Layer 4 of a small transformer language model trained on English Wikipedia (8 layers, counted from 0, width 64). Numbers have three digits each and are written without spaces.
A neuron adds its activation times its output weights to the MLP's output. To switch it off is to set its activation to zero at one token and run the rest of the model.

Output weights of the MLP neurons that the questions are about. A number n stands for (n - 500) times 0.0011.
n1: 564128506519603518486595377429592516428600488573382289431315485085567449473681532458370451244416505496537634361569482311510613632598227470550329862462516499439758652643563533391606422242453438
n10: 561536262634742477418469555441719606306269488374323485392465605597741303533260371586665376562361509537753682663405307539155630327404662607435703502480436416275466283474679400432392549492430502
n23: 785355573522510634459464727572322897610503475509518401656589474673387545443591474302688544641670526017588682470436682517603523745289663426391237576552817613495416715501534525600333435470511452
n27: 438782475644477537450544713526332224613415640362600642688533481547392463359586612342581258508547347563450620539460424480593415527446702314692556534448287691601566751409569303609664769419252359
n48: 540590410427345479613359553707482716568700597422538675458703536668583479533794566506503136668344411635676469521636434496500415496603250392408586504319662591565529497463413273263614544276425466
n93: 500445572502697468472686717499432217479531529591589416590584575210299481450427541428657648723773548297507791519471452452498677652491384627582466611451489628476350456765434263681510623454571503
n96: 368507497536460523436480668423732395433349673214162701647485346347630586402322590577400662727594529786469610663516345564629521454508588504472241329506731236548288519709412376603489383433382547
n103: 399313501348413432649522392624574690731397314486451321474709558353289566360511640369395537429615579690270657553458152592657526498396636625358494498398408389543574570530301348769561465406333343
n140: 549399359402632312597585242427345420499597559481380512569526517326337544350499508482610388827560233403772557238621420699567474406764636294415494715519581476625470289345619316620358375219305678
n145: 401586443571597472402556361555609624720475426433421724331331736663592542537253430538493420500232427056400617668317393544331541414586624635301631502485528597420610438343478612370401527781501416
n148: 623553572509531832522412560539530417385594543511584370562617618658514498551324479366268407538818575633376527474749437555495343529236483391421394529568767526625099434508377610701582476430480429
n154: 509463428659392553416539786514585423335542449696298377599338651298534509480534686505484532455547449625503398349407431336637561513582520466494381309604974298497370284414466380713562514394334717
n158: 371367625302508714549533202454312288536495511508660377592420728348783506654691347537510578511779603446568486544628615554370533490638258611447467419764691430459570250401421526417442628454516628
n160: 609514642345468492392235228799418533493678194634522275547616480527765435635555490464319457407260513646458575517813541433485688324451586226443595574548605390535497564691311376471443221549512412
n166: 531618480615533476251505548277667367592612486499339686448463433307459307347459418501628461562386606600393600563289658679232578373262359516557464442476596537496523603539615448470524505864408308
n184: 736453574456252399574432477291495449562788543577521283699500633466527309554498479789476635515762486325334610353399352468506448594769481332375723565554522344626680579339499599584504456424431634

Each question names a token from some text and the token that comes next. It shows the activations a of the neurons there, in the order above. A number n stands for (n - 500) times 0.016.

Then comes g, the gradient of the next token's log-probability with respect to the MLP's output, scaled to length 1. A neuron's effect is roughly proportional to its activation times (output weights . g). A number n stands for (n - 500) times 0.00094.

"al", then " A"
a: 499500503537512463498507501530482507501504495678
g: 303553573389283593543428482389357433542379684645598690629434618646536543343432545437454476531491479642306750689686494401345443618411595417598269595729520517239495548321385330120534336699564430
Which neuron, switched off, raises the next token's probability most? n184

" T", then "it"
a: 495479500502491532506487502501361434531504532496
g: 244640518456541325445404493493536428512423399693618652822535456224565725440537324369580241648547742663599394389500312508603616530504758437295605446392490630477507611453317388494542577588817554
Which two neurons, each switched off alone, lower its probability most, in order? n148, n93

"le", then "m"
a: 433531517514496528500511488497813500505499500451
g: 540467501461826641456593314143564486532309689554501325680341396562380337414617438353593604619796477593551565387495596140389571452472488402505531528430616523441572346569478351768671355321560470
Switching off which neuron hurts the next token most? n148

"e", then "y"
a: 528778474465501476515496509486501445501503498465
g: 335342163387584621588519551299457465693471662574640489326754490432458436499539512386501639640358651467280389466567603375292426658588524378530625459727333574534473547466196471296294621806469503
Switching off which neuron hurts the next token most? n154

"o", then "p"
a: 422502522504508460483490498504476509479491484496
g: 438434536553636779386547651554647590604345710366472785807406264616284393461267690326442492560573260540286563643651548239486443381676611406535603490460541470463497473409464339379457373440563652
Which neuron, switched off, raises the next token's probability most? n96

"u", then "r"
a: 491442540511487670638491512493466479504499493465
g: 472790465322602467783691516545565527451300623607357549308598238637556405435485523367161786581601374611536251456488558715606454518424394441660482412286482332495626488496693571608491666359464502
Switching off which neuron hurts the next token most? n96

"an", then "an"
a: 508507502323504590468502476512516466498497482519
g: 486458665497335398701585531353425355416516487368430432669796389419483258502578587280519403489624657561320409536622742360306588640577694478797524655568318486542531550396478445326747672763414389
Which neuron, switched off, raises the next token's probability most? n27

"\n", then "-"
a: 502487494470662487525514503500510512540503500402
g: 379394785454376476825658442506673595446387644409926739453726433692340276397390579293671440614537622471493406509460484587368387562499441404479726359534516531460621567535551451300418365578411469
Switching off which neuron hurts the next token most? n48

"e", then " "
a: 538494505486488471513264498500525476508489489625
g: 373381390471313425536575247440581246475529562514732467130362506447631449701535301285420492570480424627475143593440421156488479523463654313523501471560393556473542274383388554439471649481379681
Which two neurons, each switched off alone, lower its probability most, in order? n103, n93

"or", then " the"
a: 511477484251497494496509510466493504539501511493
g: 688294486280788367517385636635613567455589403315508464363557547543518638483539549717470490423685493647808402419531290543452613637518360430640505350578388362581568413312673467199603770452305664
Switching off which neuron hurts the next token most? n27

"as", then " m"
a: 527607329503482500499503502581516515484488500496
g: 319654350398676470330620315416378457573608908476391357589506541565565413382435685466479712317545733504494399404426465243236603523553328595584375734655493488524409405447560537688403663477260411
Switching off which neuron hurts the next token most? n23

"es", then ":"
a: 527496509518502463495507519506512517491482464495
g: 562390733484458566602243664437530471341258461576214345546545346507514426588532219450455193621721545508751205504403537261735467465531335435571612360615515617586417556526625541625576623428462389
Switching off which neuron hurts the next token most? n166

" (", then "2"
a: 504513532500496490504501470517501516507396528618
g: 374654403584535490592322394557346655592427553469481547570590491478599729636554432658452356402386435399689681488756569432762480504377499228639362493359661402427389592519644129688617629277744406
Switching off which neuron hurts the next token most? n23

"y", then " c"
a: 512516503502501483488500527470498500600524469507
g: 526400495458445488244590279468412367458251373391841659526576792684508545393643709453364474400517667548552484552440549552523536354332280490548210289605533403726624379471356533560243556602381534
Switching off which neuron hurts the next token most? n158

"e", then " h"
a: 522660528467497532504517528492536717498497495507
g: 557641556262601424521506749621438393422536810487375384656413602513538406658422792556547728398421276500406560565319770668671527465574405431207457451609581657530304461507659455512543828529506493
Switching off which neuron hurts the next token most? n154

"c", then "h"
a: 533487512515497491483504491520525406506495507513
g: 283254521658243377381750543483599405591623297625420416531359313373378587343544437570547394147284575507616485560606544436434396454551597698463297563468495604307497462419655568798442570237562513
Switching off which neuron hurts the next token most? n1

"ro", then "o"
a: 493511506477507494502485509477486513482511494507
g: 452548641566396695551420064640482427397849719381709675327358596502449435482379570571369553587649601581528457570440412505471606870561310461472308503578482520601624586396467488534442200433569530
Which neuron, switched off, raises the next token's probability most? n158

"ent", then "ed"
a: 534498493467527506517452500479520499537224538483
g: 519286262445813312362378627485554658564430673584521566570482591811568370613306672422225473597686440480417325508499322383703668576329552560381517561456376528541421537597333670338435657267557434
Which two neurons, each switched off alone, lower its probability most, in order? n160, n148

"\n", then "T"
a: 554500505469571498519513514480497511524500475217
g: 488742538456641557380953531428463239384547511466509578439522352371403221432643370501302515508216678453629571524439469649314481471694460620572259478625416345436569509373496356281411589412310497
Switching off which neuron hurts the next token most? n184

"a", then "g"
a: 510501504541483500499124506487502501496511490507
g: 441354638218494154298587145539445608500533524727364422449313706542624500508575515413626407385386400650785278427443496407651588502405567617551541627584528397764385346319492357538609535491414474
Which neuron, switched off, raises the next token's probability most? n103

" M", then "ou"
a: 507470533495510529500519499513486497512515473511
g: 488540375460424240565299247550423410376451634458538389581452515344609502564706466576521219422700378531741557669709589646450334399741673216444481555593430476478350316308563441735625663507666564
Which neuron, switched off, raises the next token's probability most? n23

"o", then "c"
a: 521491537520559503496482527501501486496531500500
g: 705377406339450480571556383513592454292564472550282438492415308623540455395397543763689650480423769340634376484350323697531451388554875723496474525556555533606643606696412520819664438598552426
Which neuron, switched off, raises the next token's probability most? n48

"in", then "a"
a: 487495506517483480524507507500509484621466695492
g: 561510241442678646331545571613503449629427471420419488366279361282512348630543441367506594563403908600329469697757435504484545565439551487486374556218752440384535576597350541571634373830473468
Switching off which neuron hurts the next token most? n166

"a", then "k"
a: 661529497510493530511496507485501495504331495495
g: 475368265587573505592689335377480583620302327446406698462107509477492499243520439546559594456444433575570884513373342633640584504547384508337631582416555488615699551567294506378295225451559425
Switching off which neuron hurts the next token most? n1

"l", then "in"
a: 515503513463508485508481502506509504511470505521
g: 676554597561717274588378796560559428695749314354474562384391361466487422388436319347448530200310597637457621404474443617498367329600459434443676467336564449412583297555569485259677205517491570
Which neuron, switched off, raises the next token's probability most? n160

"e", then " of"
a: 494495511479499480516481540489505467498507484508
g: 680628343466428455409282554561588627388612420311661552553931718651239707511284703535460468405464706435520580458508560491595734753424456492535661405455547452529427517561460726652627482362691537
Which neuron, switched off, raises the next token's probability most? n140

"on", then "l"
a: 520499506427495280497484526480577492508494468468
g: 448822522664641485682418596503798540198440428498785596489531553506515520523444304622574418587434699493293613458633347572165601564368401553500588323594496476348752378478470498484417230527670469
Switching off which neuron hurts the next token most? n27

"==", then "\n"
a: 514707513484488500506536441501495480565498493505
g: 349565418655432615444667453619239357372485601531302306503365257557558301584527721213479526431560644681570640576346517354660419453524693555642556504623329385263431336610557302609313642332450364
Switching off which neuron hurts the next token most? n10

"a", then "f"
a: 496491528509491515507470536503499520496469494495
g: 485609671484570616476457847456463318587409480649650737546552298504397474415415625472643295434416455560452724530505373213785195565452283540696645667390594582531508534627480566339526637620456284
Which neuron, switched off, raises the next token's probability most? n140

" to", then " s"
a: 503479503450495497493475546496501502537516499495
g: 527750288486693674303416444283569515454489443202602600494434503538555698478478424347485240286435607383404544434381494214563223410491473612427468197559562466477587514712405540627409433427793620
Which neuron, switched off, raises the next token's probability most? n140

"d", then "am"
a: 497511491499499522506557483491478564482505496505
g: 513328366470511358380440496492425523603477291705381231178513327613674428152545563550535761689377556345528337424372562436411434584530561633661469648305591503407543665618503504511293313750526404
Which neuron, switched off, raises the next token's probability most? n154

"g", then "s"
a: 474500504528495575530493454506457497298501501510
g: 547477762762631697343592371443655479418361530382512673703374245528465362364407393718558578380285584397461349591531421311304463444260502567363412577453378303618416299674516540508635315392337630
Switching off which neuron hurts the next token most? n158

"ol", then "at"
a: 523478505470477492377531500492504480340504498477
g: 238556391290255335576448353495415334556570482721544391471439522437569298761636644378541433386345585747365491498407489435524413604421627362432387592333431728412383539377709539730315789406368395
Which neuron, switched off, raises the next token's probability most? n27

" ", then "J"
a: 493494517495510482500386463502504252493482493475
g: 680587520365740530308457632452440467700452640708250576773395662481644535502218456332334504620360276608350333512380492418555631524404441399375496406303391511523332304607466567431367557785595645
Which neuron, switched off, raises the next token's probability most? n154

" ", then "e"
a: 500471523497511498486506502503500501491421504499
g: 577369550433332549470364281438603480587643480467544389490534546536468469483390487479297532844606426533332328417211549772484431517779501242433495400670460460707515845362659499394670263358518556
Switching off which neuron hurts the next token most? n10